Layer 16 of a small transformer language model trained on English Wikipedia (19 layers, counted from 0, width 96).
A neuron's activation on a vector x is ReLU(gate . x) times (in . x), where the dot is the dot product.

Input weights of the MLP neurons that the questions are about. A number n stands for (n - 128) times 0.0066.
n19 gate: 106, 138, 149, 64, 161, 142, 101, 102, 98, 195, 82, 155, 114, 41, 157, 130, 152, 127, 153, 113, 117, 162, 166, 144, 93, 143, 82, 156, 122, 136, 160, 102, 149, 141, 112, 112, 82, 160, 149, 99, 132, 150, 159, 144, 117, 98, 154, 70, 151, 134, 130, 142, 122, 141, 119, 133, 124, 169, 98, 109, 114, 128, 112, 121, 106, 125, 155, 149, 97, 96, 143, 150, 138, 133, 146, 115, 123, 141, 114, 141, 118, 144, 140, 170, 129, 101, 94, 149, 114, 191, 169, 143, 130, 87, 60, 151
n37 gate: 79, 139, 88, 129, 122, 187, 134, 76, 159, 102, 165, 132, 135, 91, 161, 104, 114, 94, 171, 169, 126, 137, 137, 164, 84, 72, 166, 98, 161, 110, 105, 111, 127, 122, 144, 148, 92, 75, 106, 135, 107, 121, 108, 110, 149, 116, 130, 129, 126, 127, 176, 79, 123, 138, 140, 144, 157, 109, 116, 129, 98, 157, 136, 102, 155, 130, 162, 87, 152, 139, 145, 144, 161, 131, 122, 198, 132, 80, 157, 147, 141, 119, 154, 107, 150, 142, 131, 105, 127, 113, 119, 137, 130, 89, 124, 173
n43 gate: 168, 114, 105, 159, 151, 123, 112, 144, 121, 123, 134, 140, 110, 98, 93, 81, 116, 168, 107, 113, 124, 180, 78, 108, 151, 148, 59, 120, 123, 96, 175, 139, 80, 117, 133, 201, 146, 160, 107, 135, 156, 125, 168, 91, 129, 105, 186, 89, 148, 150, 120, 115, 116, 130, 143, 116, 158, 134, 187, 87, 181, 133, 127, 94, 134, 182, 98, 155, 144, 98, 135, 83, 109, 171, 63, 155, 145, 152, 81, 121, 123, 106, 123, 114, 98, 127, 133, 108, 150, 164, 92, 175, 174, 133, 79, 143
n141 gate: 105, 178, 105, 101, 130, 131, 145, 168, 82, 103, 181, 138, 155, 180, 100, 142, 112, 113, 120, 173, 107, 94, 152, 156, 120, 140, 83, 163, 231, 152, 189, 133, 208, 61, 140, 115, 193, 148, 57, 132, 151, 190, 121, 45, 112, 166, 68, 104, 107, 92, 148, 109, 123, 129, 134, 111, 88, 115, 117, 137, 89, 118, 172, 112, 155, 128, 138, 130, 155, 124, 97, 57, 130, 123, 131, 118, 136, 103, 106, 118, 127, 98, 193, 129, 123, 154, 161, 100, 120, 97, 117, 84, 89, 109, 163, 221
n148 gate: 67, 141, 127, 111, 92, 108, 118, 136, 166, 169, 249, 112, 97, 191, 194, 134, 84, 151, 150, 114, 111, 160, 93, 150, 98, 161, 113, 207, 109, 74, 121, 148, 114, 68, 102, 108, 122, 133, 89, 86, 68, 90, 176, 139, 129, 102, 158, 142, 206, 101, 147, 115, 181, 30, 130, 152, 130, 117, 89, 148, 83, 150, 92, 220, 121, 135, 126, 133, 124, 133, 106, 76, 98, 145, 133, 67, 135, 130, 105, 69, 180, 153, 130, 134, 169, 147, 131, 148, 177, 195, 177, 71, 196, 96, 26, 176
n157 gate: 114, 122, 105, 121, 149, 104, 110, 109, 102, 169, 124, 170, 141, 127, 135, 138, 118, 119, 105, 155, 95, 109, 132, 98, 181, 112, 127, 138, 147, 140, 111, 139, 157, 82, 102, 129, 101, 148, 172, 109, 149, 142, 98, 160, 139, 149, 136, 153, 111, 118, 160, 121, 102, 137, 119, 128, 116, 87, 138, 148, 109, 104, 154, 151, 171, 123, 84, 75, 138, 117, 187, 96, 145, 70, 123, 104, 163, 107, 157, 72, 120, 106, 128, 165, 160, 160, 151, 145, 105, 129, 133, 118, 177, 121, 154, 114
n159 gate: 145, 105, 158, 139, 91, 131, 148, 102, 121, 172, 133, 170, 144, 161, 100, 130, 98, 101, 112, 125, 119, 155, 183, 108, 102, 107, 116, 66, 120, 63, 109, 148, 138, 130, 117, 148, 140, 79, 130, 93, 168, 175, 93, 108, 146, 69, 128, 164, 141, 122, 107, 122, 126, 131, 157, 120, 134, 141, 166, 84, 183, 146, 165, 126, 121, 121, 144, 131, 106, 138, 97, 89, 125, 152, 163, 91, 143, 164, 131, 154, 99, 133, 110, 125, 159, 171, 87, 107, 174, 113, 171, 118, 167, 121, 92, 110
n194 gate: 80, 123, 152, 98, 161, 160, 96, 147, 217, 170, 103, 169, 84, 173, 119, 219, 115, 154, 102, 148, 109, 131, 74, 145, 62, 106, 102, 234, 180, 147, 102, 142, 217, 132, 88, 137, 91, 118, 147, 128, 150, 63, 88, 137, 81, 128, 120, 166, 95, 89, 125, 152, 115, 105, 111, 121, 103, 121, 88, 152, 93, 167, 23, 111, 128, 172, 172, 116, 62, 108, 78, 104, 140, 150, 117, 119, 160, 143, 137, 142, 145, 179, 132, 130, 157, 121, 115, 115, 146, 100, 181, 160, 148, 67, 94, 176
n202 gate: 155, 109, 138, 169, 142, 119, 80, 102, 49, 96, 98, 131, 160, 102, 155, 146, 163, 164, 116, 203, 120, 72, 155, 173, 146, 142, 119, 105, 149, 106, 142, 130, 183, 108, 121, 125, 146, 115, 95, 138, 93, 166, 136, 47, 144, 141, 76, 98, 134, 114, 108, 162, 133, 202, 136, 151, 134, 149, 122, 159, 146, 111, 136, 156, 94, 114, 133, 110, 131, 117, 10, 87, 102, 107, 132, 114, 114, 141, 193, 80, 151, 102, 143, 185, 56, 157, 166, 93, 133, 159, 129, 152, 132, 107, 138, 161
n19 in: 98, 122, 125, 160, 132, 112, 153, 186, 151, 168, 137, 120, 125, 148, 85, 74, 172, 94, 154, 150, 134, 90, 121, 115, 113, 110, 123, 85, 124, 90, 95, 146, 186, 117, 76, 121, 113, 180, 172, 139, 143, 123, 94, 127, 104, 123, 96, 129, 152, 144, 155, 118, 131, 134, 171, 157, 158, 134, 96, 125, 183, 82, 128, 113, 122, 127, 146, 136, 142, 117, 95, 104, 183, 134, 124, 121, 151, 54, 192, 156, 147, 139, 82, 127, 106, 141, 113, 129, 116, 137, 105, 128, 123, 121, 128, 122
n37 in: 99, 112, 158, 131, 122, 113, 167, 138, 128, 152, 89, 141, 149, 118, 105, 154, 133, 72, 146, 140, 106, 181, 110, 179, 115, 134, 148, 70, 131, 135, 85, 132, 104, 80, 180, 129, 169, 117, 101, 126, 84, 119, 185, 74, 123, 109, 118, 123, 139, 178, 167, 89, 113, 135, 102, 125, 136, 137, 157, 113, 106, 81, 159, 112, 180, 147, 142, 103, 147, 143, 103, 199, 142, 71, 114, 180, 130, 75, 142, 129, 147, 118, 128, 109, 127, 96, 115, 131, 179, 131, 127, 128, 149, 124, 91, 141
n43 in: 94, 125, 129, 83, 80, 134, 101, 193, 70, 121, 62, 198, 157, 129, 135, 127, 193, 120, 68, 111, 94, 157, 151, 116, 169, 134, 134, 80, 210, 90, 192, 88, 114, 135, 94, 108, 170, 140, 162, 137, 150, 142, 107, 121, 134, 110, 141, 134, 150, 137, 101, 97, 159, 88, 121, 168, 107, 92, 179, 78, 126, 118, 143, 133, 129, 123, 128, 115, 135, 79, 132, 146, 183, 176, 96, 135, 155, 128, 116, 143, 128, 157, 136, 162, 126, 101, 163, 187, 135, 74, 131, 108, 100, 115, 135, 140
n141 in: 76, 119, 171, 111, 140, 74, 107, 111, 119, 147, 135, 120, 144, 92, 112, 118, 114, 129, 131, 142, 179, 167, 144, 139, 137, 114, 139, 152, 84, 71, 186, 131, 129, 152, 131, 75, 109, 174, 103, 115, 130, 157, 117, 173, 158, 106, 122, 157, 141, 124, 125, 188, 152, 121, 125, 147, 116, 133, 130, 53, 208, 202, 106, 49, 113, 85, 132, 164, 128, 150, 80, 120, 137, 145, 57, 125, 116, 146, 138, 81, 109, 175, 93, 118, 160, 133, 105, 119, 99, 175, 157, 63, 207, 145, 127, 153
n148 in: 155, 131, 128, 206, 158, 165, 222, 123, 105, 171, 139, 109, 139, 144, 71, 103, 99, 149, 98, 148, 114, 135, 103, 155, 130, 76, 158, 89, 128, 97, 175, 130, 89, 175, 113, 129, 102, 121, 148, 195, 111, 125, 100, 143, 115, 122, 87, 61, 141, 68, 113, 155, 110, 78, 119, 65, 127, 191, 119, 190, 145, 64, 163, 117, 118, 103, 137, 118, 162, 175, 137, 129, 199, 52, 84, 137, 104, 85, 161, 153, 168, 99, 201, 129, 158, 123, 166, 147, 137, 113, 74, 108, 112, 142, 89, 63
n157 in: 160, 150, 162, 174, 142, 119, 137, 150, 130, 116, 155, 129, 112, 110, 109, 113, 183, 112, 135, 166, 158, 156, 99, 115, 138, 164, 112, 124, 100, 145, 138, 110, 145, 136, 144, 128, 143, 119, 120, 143, 174, 77, 73, 166, 183, 98, 131, 143, 99, 130, 131, 161, 153, 146, 110, 98, 101, 117, 97, 126, 139, 156, 173, 127, 130, 111, 160, 152, 105, 77, 115, 30, 104, 95, 113, 50, 139, 83, 166, 98, 95, 124, 145, 131, 140, 147, 90, 151, 139, 125, 158, 94, 170, 99, 100, 148
n159 in: 112, 153, 116, 124, 93, 132, 101, 122, 172, 140, 142, 175, 154, 202, 155, 117, 122, 118, 116, 173, 138, 150, 111, 95, 23, 149, 117, 162, 128, 116, 151, 121, 111, 96, 119, 138, 176, 139, 151, 113, 98, 143, 86, 125, 58, 112, 174, 106, 90, 159, 137, 123, 110, 95, 150, 124, 162, 174, 148, 163, 104, 145, 128, 75, 159, 155, 97, 126, 184, 111, 175, 115, 122, 191, 127, 116, 116, 119, 131, 160, 60, 103, 179, 100, 173, 153, 63, 110, 93, 119, 124, 123, 96, 138, 157, 97
n194 in: 127, 101, 129, 147, 127, 100, 59, 146, 115, 126, 139, 140, 11, 155, 104, 130, 75, 165, 151, 144, 119, 146, 206, 137, 163, 138, 85, 77, 123, 127, 117, 82, 45, 169, 158, 120, 154, 139, 182, 104, 182, 148, 196, 114, 97, 180, 163, 116, 103, 166, 139, 103, 127, 173, 150, 131, 102, 160, 157, 69, 223, 104, 170, 106, 134, 45, 99, 121, 188, 90, 167, 80, 227, 63, 207, 103, 73, 146, 133, 145, 146, 131, 145, 115, 66, 159, 158, 104, 54, 139, 134, 94, 142, 126, 119, 133
n202 in: 96, 143, 149, 134, 114, 75, 154, 132, 150, 149, 143, 187, 158, 123, 138, 130, 164, 134, 124, 106, 154, 123, 141, 139, 128, 143, 84, 156, 71, 71, 144, 184, 147, 120, 153, 112, 65, 151, 42, 154, 144, 139, 86, 72, 75, 159, 163, 128, 135, 177, 122, 98, 150, 102, 138, 103, 102, 159, 75, 141, 132, 133, 77, 191, 111, 135, 132, 135, 168, 119, 113, 120, 103, 178, 113, 163, 109, 126, 107, 87, 147, 100, 155, 96, 106, 144, 127, 125, 142, 179, 125, 136, 121, 72, 139, 126

Each question shows a token from some text and the vector x that enters the MLP there. A number n stands for (n - 128) times 0.05.

" to": 103, 124, 141, 121, 116, 134, 129, 128, 140, 100, 97, 126, 128, 83, 138, 106, 131, 106, 81, 143, 125, 127, 109, 140, 153, 60, 130, 115, 134, 98, 161, 132, 91, 143, 209, 166, 101, 139, 119, 141, 139, 133, 125, 136, 121, 114, 152, 118, 153, 139, 147, 142, 122, 128, 163, 143, 149, 142, 116, 120, 164, 151, 130, 108, 98, 132, 170, 100, 127, 136, 103, 96, 142, 111, 121, 109, 129, 120, 127, 110, 125, 139, 160, 122, 112, 152, 115, 130, 155, 89, 114, 154, 135, 123, 164, 133
Which three neurons fire most, strongest first? n43, n202, n37

"ci": 162, 148, 135, 109, 137, 120, 121, 118, 121, 157, 103, 151, 124, 116, 140, 121, 127, 125, 111, 116, 109, 180, 111, 130, 137, 85, 128, 137, 160, 104, 111, 138, 132, 132, 158, 155, 73, 132, 141, 166, 101, 125, 148, 114, 154, 161, 143, 164, 133, 102, 130, 149, 140, 123, 135, 138, 97, 170, 121, 157, 135, 89, 124, 83, 193, 108, 148, 112, 128, 156, 123, 90, 114, 131, 133, 125, 100, 101, 104, 98, 152, 118, 147, 131, 104, 128, 155, 140, 128, 123, 136, 98, 123, 126, 111, 95
The two highest activations, in order: n148, n194

" months": 121, 116, 137, 142, 130, 117, 140, 107, 150, 145, 105, 138, 150, 113, 144, 118, 124, 124, 96, 174, 95, 133, 126, 144, 142, 65, 134, 93, 152, 136, 93, 121, 106, 107, 143, 162, 149, 130, 129, 110, 75, 141, 133, 123, 118, 109, 129, 154, 156, 117, 156, 139, 98, 87, 124, 171, 136, 159, 160, 150, 164, 128, 150, 123, 117, 116, 152, 111, 126, 92, 110, 123, 159, 140, 151, 102, 109, 137, 83, 139, 92, 131, 115, 152, 144, 145, 159, 78, 139, 143, 137, 118, 112, 153, 118, 112
The two highest activations, in order: n159, n37

"/": 158, 116, 154, 107, 117, 126, 123, 108, 107, 130, 76, 94, 142, 140, 92, 145, 141, 142, 78, 149, 123, 156, 112, 130, 142, 86, 153, 120, 125, 117, 136, 154, 135, 144, 169, 148, 88, 126, 145, 113, 140, 163, 132, 95, 100, 147, 130, 145, 158, 122, 160, 144, 152, 88, 160, 149, 136, 136, 140, 97, 144, 108, 80, 95, 110, 137, 137, 131, 127, 107, 149, 124, 133, 105, 131, 95, 87, 119, 110, 134, 143, 131, 166, 117, 105, 143, 140, 101, 138, 123, 136, 149, 128, 128, 183, 126
Which neuron lights up most? n202

" station": 175, 115, 146, 133, 117, 136, 122, 126, 136, 133, 86, 131, 116, 86, 142, 107, 143, 104, 61, 168, 112, 144, 139, 162, 118, 110, 133, 150, 128, 126, 114, 120, 129, 78, 163, 166, 99, 122, 123, 79, 119, 152, 132, 156, 120, 96, 190, 115, 134, 145, 161, 109, 153, 131, 170, 115, 102, 118, 153, 128, 111, 131, 140, 137, 119, 106, 145, 133, 97, 125, 122, 138, 131, 121, 112, 128, 117, 116, 127, 151, 127, 109, 107, 154, 151, 140, 159, 122, 132, 140, 78, 147, 128, 139, 112, 134
The most active neuron and its activation: n37, at about 5.8

" after": 103, 94, 140, 121, 137, 123, 128, 117, 142, 133, 143, 119, 114, 93, 125, 85, 137, 119, 84, 143, 135, 121, 101, 163, 144, 50, 139, 136, 140, 143, 122, 131, 115, 116, 193, 149, 135, 154, 122, 121, 100, 153, 130, 135, 104, 104, 112, 132, 155, 117, 108, 131, 125, 114, 149, 155, 152, 108, 113, 178, 140, 131, 140, 136, 115, 132, 159, 99, 94, 139, 103, 115, 146, 131, 135, 125, 91, 108, 113, 149, 124, 161, 130, 120, 119, 153, 140, 146, 144, 100, 93, 161, 146, 137, 174, 127
The most active neuron and its activation: n37, at about 2.6

",": 98, 140, 128, 111, 120, 99, 141, 102, 135, 120, 124, 123, 128, 113, 148, 109, 132, 113, 108, 141, 128, 123, 128, 176, 147, 70, 132, 153, 125, 130, 98, 111, 143, 132, 195, 147, 148, 143, 136, 118, 88, 164, 124, 126, 122, 105, 149, 162, 158, 132, 129, 128, 95, 101, 152, 144, 139, 98, 108, 125, 132, 115, 155, 131, 90, 96, 135, 139, 99, 119, 92, 93, 165, 141, 153, 133, 115, 122, 145, 162, 112, 171, 154, 142, 108, 161, 131, 133, 117, 139, 110, 119, 95, 132, 155, 107
The most active neuron and its activation: n141, at about 1.6

"\n": 99, 152, 125, 86, 123, 120, 157, 140, 127, 149, 108, 158, 116, 100, 141, 102, 141, 116, 81, 157, 132, 160, 112, 159, 131, 107, 119, 133, 106, 114, 148, 119, 152, 129, 158, 128, 117, 138, 141, 110, 125, 202, 127, 143, 139, 147, 148, 142, 145, 147, 171, 123, 141, 110, 151, 95, 109, 81, 171, 135, 119, 133, 91, 102, 128, 135, 112, 132, 122, 111, 101, 113, 117, 160, 135, 99, 105, 120, 156, 132, 131, 102, 129, 171, 101, 140, 133, 94, 116, 127, 98, 115, 135, 109, 160, 142
Which three neurons fire most, strongest first? n141, n202, n43

" and": 106, 120, 163, 122, 128, 133, 126, 106, 134, 140, 76, 99, 102, 115, 142, 143, 102, 127, 148, 144, 129, 129, 98, 162, 150, 102, 142, 153, 108, 127, 96, 163, 113, 135, 186, 161, 128, 137, 141, 102, 75, 168, 110, 73, 137, 138, 101, 132, 169, 123, 134, 145, 104, 85, 151, 118, 127, 152, 138, 82, 149, 148, 145, 131, 99, 128, 117, 112, 138, 93, 99, 135, 133, 131, 132, 110, 133, 126, 114, 109, 134, 123, 142, 157, 126, 143, 154, 143, 142, 119, 137, 124, 113, 131, 175, 133
The most active neuron and its activation: n202, at about 2.6

" several": 87, 131, 116, 123, 119, 129, 146, 113, 153, 130, 104, 118, 140, 136, 136, 119, 110, 125, 96, 155, 88, 136, 99, 135, 143, 23, 141, 94, 151, 148, 107, 108, 94, 111, 164, 132, 139, 126, 129, 144, 109, 129, 126, 111, 120, 147, 147, 135, 173, 124, 136, 129, 121, 98, 136, 146, 138, 136, 141, 157, 166, 134, 129, 127, 110, 140, 131, 155, 127, 115, 129, 123, 135, 137, 136, 108, 114, 167, 99, 144, 91, 135, 128, 178, 141, 151, 143, 91, 121, 116, 174, 119, 108, 147, 119, 145
Which neuron lights up most? n159

" ": 125, 90, 131, 99, 119, 142, 109, 152, 154, 148, 101, 125, 139, 138, 128, 97, 105, 101, 129, 129, 98, 106, 151, 134, 128, 111, 140, 99, 140, 133, 129, 135, 147, 142, 186, 137, 122, 137, 133, 134, 110, 119, 133, 137, 80, 147, 127, 156, 139, 135, 180, 147, 145, 100, 127, 116, 143, 117, 144, 174, 145, 110, 100, 64, 106, 135, 119, 96, 111, 105, 162, 140, 109, 135, 134, 112, 108, 158, 101, 123, 108, 114, 191, 137, 107, 159, 146, 117, 144, 148, 121, 110, 107, 154, 117, 154
The two highest activations, in order: n194, n37

"=": 117, 129, 114, 87, 102, 102, 128, 125, 115, 126, 121, 128, 139, 126, 139, 135, 130, 85, 79, 141, 121, 127, 136, 152, 117, 76, 122, 149, 114, 112, 133, 147, 138, 91, 200, 132, 151, 138, 158, 128, 146, 199, 121, 130, 116, 121, 143, 126, 131, 119, 145, 155, 110, 127, 141, 96, 135, 119, 146, 156, 158, 123, 112, 121, 123, 144, 115, 116, 116, 100, 118, 78, 161, 155, 114, 135, 115, 99, 167, 130, 109, 144, 108, 147, 104, 158, 148, 115, 137, 128, 97, 129, 127, 129, 162, 142
The most active neuron and its activation: n141, at about 12

"1": 115, 115, 143, 125, 106, 92, 151, 117, 116, 174, 106, 132, 132, 116, 122, 157, 105, 119, 104, 128, 72, 133, 114, 158, 102, 115, 164, 123, 91, 149, 112, 136, 117, 135, 183, 127, 137, 118, 133, 150, 132, 186, 121, 150, 99, 133, 143, 139, 140, 106, 147, 144, 148, 124, 152, 108, 105, 115, 134, 153, 138, 123, 88, 120, 114, 155, 158, 94, 100, 97, 122, 100, 155, 132, 136, 100, 100, 169, 123, 126, 95, 134, 161, 137, 133, 157, 109, 148, 127, 153, 131, 126, 138, 97, 151, 96
The two highest activations, in order: n159, n194

" a": 128, 145, 140, 104, 105, 130, 145, 138, 137, 145, 132, 117, 125, 97, 138, 127, 114, 126, 102, 146, 98, 136, 122, 126, 115, 25, 160, 109, 139, 123, 128, 108, 142, 129, 153, 144, 127, 139, 115, 140, 91, 136, 119, 136, 103, 165, 109, 137, 174, 92, 181, 126, 129, 105, 145, 134, 162, 107, 143, 173, 147, 102, 96, 123, 115, 122, 173, 143, 104, 114, 109, 97, 92, 143, 128, 106, 129, 144, 112, 140, 107, 147, 147, 172, 115, 129, 146, 120, 151, 125, 143, 150, 129, 118, 131, 138
Which neuron lights up most? n148

" an": 124, 125, 136, 137, 103, 74, 138, 102, 147, 141, 140, 143, 121, 118, 167, 103, 119, 78, 85, 176, 128, 165, 113, 117, 118, 46, 151, 108, 155, 103, 129, 130, 142, 119, 162, 126, 131, 168, 144, 135, 112, 139, 100, 113, 154, 147, 158, 105, 148, 140, 123, 131, 152, 122, 160, 127, 151, 99, 137, 151, 150, 117, 121, 105, 107, 153, 127, 108, 139, 96, 121, 117, 137, 141, 116, 113, 120, 118, 125, 125, 95, 127, 147, 153, 122, 132, 124, 122, 166, 121, 123, 118, 106, 146, 127, 178
The two highest activations, in order: n159, n43

"us": 115, 133, 142, 118, 119, 92, 109, 110, 143, 169, 88, 139, 143, 134, 108, 130, 143, 121, 78, 169, 110, 123, 102, 116, 134, 111, 157, 159, 155, 108, 86, 141, 160, 128, 158, 118, 131, 146, 184, 98, 106, 102, 126, 131, 100, 87, 128, 121, 174, 116, 139, 117, 110, 132, 123, 135, 121, 135, 126, 128, 120, 131, 132, 133, 111, 117, 113, 143, 145, 158, 174, 142, 175, 115, 110, 93, 104, 152, 143, 127, 100, 116, 139, 170, 136, 114, 172, 104, 122, 153, 111, 113, 138, 102, 157, 130
Which neuron lights up most? n19

"9": 114, 173, 119, 92, 117, 97, 151, 134, 115, 183, 102, 130, 147, 123, 148, 102, 123, 120, 94, 173, 95, 126, 116, 140, 106, 122, 173, 136, 105, 156, 99, 128, 126, 137, 180, 143, 118, 114, 143, 126, 130, 189, 138, 136, 100, 134, 128, 115, 131, 105, 147, 146, 144, 147, 154, 121, 94, 116, 115, 135, 141, 132, 79, 138, 138, 140, 120, 100, 170, 123, 112, 137, 126, 131, 147, 87, 107, 147, 130, 146, 90, 132, 129, 130, 108, 127, 150, 138, 122, 141, 126, 135, 125, 93, 117, 87
The two highest activations, in order: n202, n159

"s": 126, 95, 144, 113, 151, 116, 130, 133, 124, 133, 130, 116, 138, 60, 125, 110, 114, 106, 110, 135, 110, 133, 146, 102, 140, 109, 101, 126, 155, 146, 135, 147, 122, 150, 187, 131, 137, 123, 155, 126, 107, 138, 96, 149, 134, 105, 171, 150, 149, 155, 158, 141, 136, 153, 154, 133, 117, 128, 122, 134, 125, 130, 125, 115, 91, 91, 123, 116, 145, 145, 151, 74, 107, 100, 130, 81, 155, 98, 133, 128, 126, 129, 123, 165, 151, 127, 97, 116, 161, 126, 72, 149, 147, 143, 146, 105
Which neuron lights up most? n157

" the": 109, 131, 111, 103, 110, 113, 120, 101, 154, 153, 114, 141, 132, 103, 160, 123, 145, 75, 99, 136, 124, 136, 127, 123, 104, 32, 118, 145, 131, 132, 104, 134, 151, 127, 193, 132, 152, 150, 140, 104, 138, 146, 113, 104, 133, 133, 155, 129, 150, 151, 139, 136, 158, 126, 160, 125, 126, 103, 149, 162, 158, 116, 123, 115, 89, 137, 98, 129, 106, 127, 122, 83, 128, 138, 116, 131, 113, 155, 113, 111, 120, 134, 144, 158, 131, 144, 126, 154, 148, 107, 111, 124, 113, 140, 131, 162
The two highest activations, in order: n159, n141

"ed": 162, 94, 135, 94, 119, 129, 115, 122, 155, 154, 125, 142, 111, 105, 151, 96, 100, 131, 94, 159, 136, 167, 135, 129, 149, 71, 74, 130, 155, 124, 108, 131, 129, 142, 179, 164, 130, 111, 152, 173, 115, 144, 135, 148, 101, 117, 134, 154, 129, 142, 167, 128, 136, 127, 137, 146, 106, 105, 142, 140, 116, 142, 160, 134, 102, 96, 126, 96, 126, 150, 106, 97, 145, 164, 167, 126, 116, 151, 125, 112, 123, 114, 87, 126, 103, 106, 118, 119, 123, 128, 100, 112, 108, 150, 125, 138
Which neuron lights up most? n43

" if": 152, 138, 130, 139, 110, 126, 111, 135, 163, 122, 136, 142, 129, 111, 124, 96, 126, 110, 64, 117, 137, 135, 110, 146, 140, 46, 142, 133, 153, 132, 94, 156, 121, 127, 205, 129, 117, 143, 124, 137, 116, 155, 136, 137, 138, 99, 127, 126, 150, 133, 128, 129, 107, 136, 127, 161, 158, 118, 100, 144, 110, 105, 144, 103, 101, 115, 110, 124, 105, 132, 106, 114, 160, 136, 131, 138, 98, 125, 117, 126, 119, 149, 155, 92, 134, 177, 146, 133, 161, 117, 124, 130, 117, 122, 165, 107
Which neuron lights up most? n37

" first": 114, 130, 174, 136, 114, 106, 151, 125, 130, 171, 117, 105, 119, 90, 145, 110, 130, 125, 95, 145, 113, 128, 145, 136, 126, 32, 119, 112, 130, 156, 109, 123, 128, 133, 175, 132, 150, 111, 125, 120, 102, 163, 131, 144, 115, 154, 135, 103, 159, 130, 146, 139, 125, 117, 180, 117, 128, 129, 129, 147, 138, 117, 147, 104, 111, 149, 115, 115, 99, 81, 124, 99, 150, 151, 125, 136, 120, 130, 128, 122, 101, 103, 103, 146, 145, 189, 130, 137, 140, 119, 119, 141, 96, 129, 141, 151
Which three neurons fire most, strongest first? n159, n19, n37

" la": 111, 129, 133, 87, 110, 109, 122, 141, 152, 156, 99, 106, 113, 109, 156, 138, 102, 117, 108, 149, 111, 89, 98, 169, 123, 111, 120, 108, 137, 104, 107, 160, 142, 127, 172, 162, 107, 178, 141, 146, 141, 118, 134, 134, 119, 128, 148, 122, 120, 89, 126, 144, 160, 137, 172, 160, 129, 125, 124, 184, 157, 88, 136, 142, 138, 124, 137, 152, 97, 118, 129, 84, 114, 97, 111, 87, 131, 107, 126, 117, 130, 115, 126, 150, 112, 118, 142, 169, 149, 130, 91, 133, 133, 145, 139, 130
The most active neuron and its activation: n148, at about 4.9

"xi": 149, 130, 132, 92, 132, 128, 158, 104, 151, 142, 94, 118, 134, 100, 109, 121, 164, 124, 100, 168, 103, 139, 103, 109, 121, 135, 159, 118, 117, 121, 107, 154, 169, 116, 150, 118, 97, 135, 159, 109, 133, 159, 137, 127, 160, 140, 149, 135, 171, 151, 152, 129, 145, 87, 134, 129, 121, 125, 131, 131, 120, 95, 141, 88, 135, 79, 117, 118, 109, 115, 157, 155, 133, 127, 134, 82, 95, 135, 92, 107, 124, 127, 160, 139, 123, 131, 160, 102, 176, 162, 85, 134, 124, 126, 108, 145
Which neuron lights up most? n19

"2": 168, 161, 127, 116, 134, 122, 136, 153, 97, 166, 115, 116, 149, 106, 153, 94, 120, 111, 115, 169, 104, 137, 115, 136, 138, 100, 162, 131, 122, 138, 114, 121, 98, 144, 175, 150, 122, 102, 125, 116, 126, 129, 150, 153, 78, 127, 133, 168, 128, 97, 116, 171, 137, 121, 158, 136, 107, 140, 112, 123, 136, 106, 76, 121, 128, 110, 112, 131, 158, 88, 105, 109, 135, 158, 154, 112, 78, 141, 123, 152, 101, 165, 148, 112, 146, 144, 134, 121, 106, 153, 123, 146, 110, 121, 130, 84
Which neuron lights up most? n159

"c": 134, 139, 150, 101, 132, 116, 156, 126, 127, 156, 97, 157, 127, 95, 125, 78, 137, 103, 102, 103, 102, 107, 120, 133, 122, 145, 119, 144, 162, 108, 117, 143, 112, 143, 175, 142, 76, 149, 180, 170, 117, 94, 85, 133, 138, 131, 146, 118, 152, 110, 147, 142, 149, 110, 173, 141, 117, 148, 128, 128, 125, 116, 143, 119, 132, 123, 166, 139, 146, 100, 155, 100, 123, 128, 133, 101, 131, 107, 135, 148, 162, 75, 99, 151, 115, 135, 110, 124, 122, 152, 118, 140, 141, 110, 105, 110
Which neuron lights up most? n19

" sponsor": 130, 125, 159, 111, 155, 81, 124, 97, 142, 160, 108, 120, 105, 110, 167, 122, 106, 96, 105, 183, 105, 156, 126, 159, 126, 95, 120, 118, 166, 161, 107, 120, 144, 113, 150, 140, 115, 150, 114, 99, 119, 137, 127, 136, 142, 143, 147, 111, 117, 116, 143, 139, 147, 150, 147, 121, 128, 89, 182, 151, 128, 118, 156, 112, 117, 112, 112, 121, 113, 142, 123, 122, 131, 133, 138, 105, 104, 110, 97, 143, 115, 89, 105, 173, 131, 173, 148, 124, 140, 112, 106, 128, 86, 174, 134, 138
Which neuron lights up most? n37

" France": 150, 137, 127, 164, 143, 116, 150, 110, 138, 164, 143, 121, 133, 78, 121, 104, 108, 127, 81, 144, 97, 149, 117, 132, 144, 98, 161, 143, 89, 137, 100, 100, 132, 153, 148, 140, 121, 115, 155, 117, 122, 150, 140, 159, 132, 152, 173, 184, 127, 113, 172, 161, 131, 116, 153, 115, 109, 136, 113, 126, 135, 73, 98, 136, 117, 123, 121, 147, 138, 94, 137, 103, 118, 121, 94, 82, 122, 124, 131, 116, 129, 129, 115, 125, 144, 140, 131, 142, 119, 150, 84, 136, 118, 123, 164, 99
The most active neuron and its activation: n157, at about 11

" among": 99, 136, 126, 126, 133, 107, 159, 103, 166, 123, 104, 114, 137, 121, 140, 104, 130, 114, 65, 140, 103, 145, 79, 155, 141, 46, 109, 135, 104, 138, 94, 135, 114, 107, 164, 113, 144, 134, 147, 158, 94, 136, 146, 119, 122, 118, 142, 120, 135, 133, 141, 139, 154, 115, 143, 170, 139, 106, 112, 163, 165, 132, 126, 126, 117, 163, 100, 125, 128, 137, 130, 122, 136, 127, 129, 122, 111, 147, 138, 107, 99, 159, 142, 106, 134, 179, 167, 136, 158, 112, 115, 127, 106, 125, 133, 134
Which neuron lights up most? n148

"é": 164, 151, 145, 109, 146, 151, 118, 108, 127, 143, 152, 123, 112, 136, 106, 88, 115, 122, 152, 125, 48, 120, 134, 141, 127, 164, 129, 137, 124, 102, 125, 144, 138, 144, 185, 157, 104, 132, 187, 162, 109, 99, 110, 120, 123, 128, 123, 164, 109, 143, 133, 147, 113, 122, 148, 119, 121, 113, 128, 137, 103, 123, 122, 130, 138, 135, 129, 97, 115, 91, 139, 103, 154, 127, 137, 84, 111, 147, 155, 140, 120, 83, 132, 133, 131, 114, 166, 138, 127, 132, 116, 123, 104, 123, 166, 93
The most active neuron and its activation: n157, at about 4.7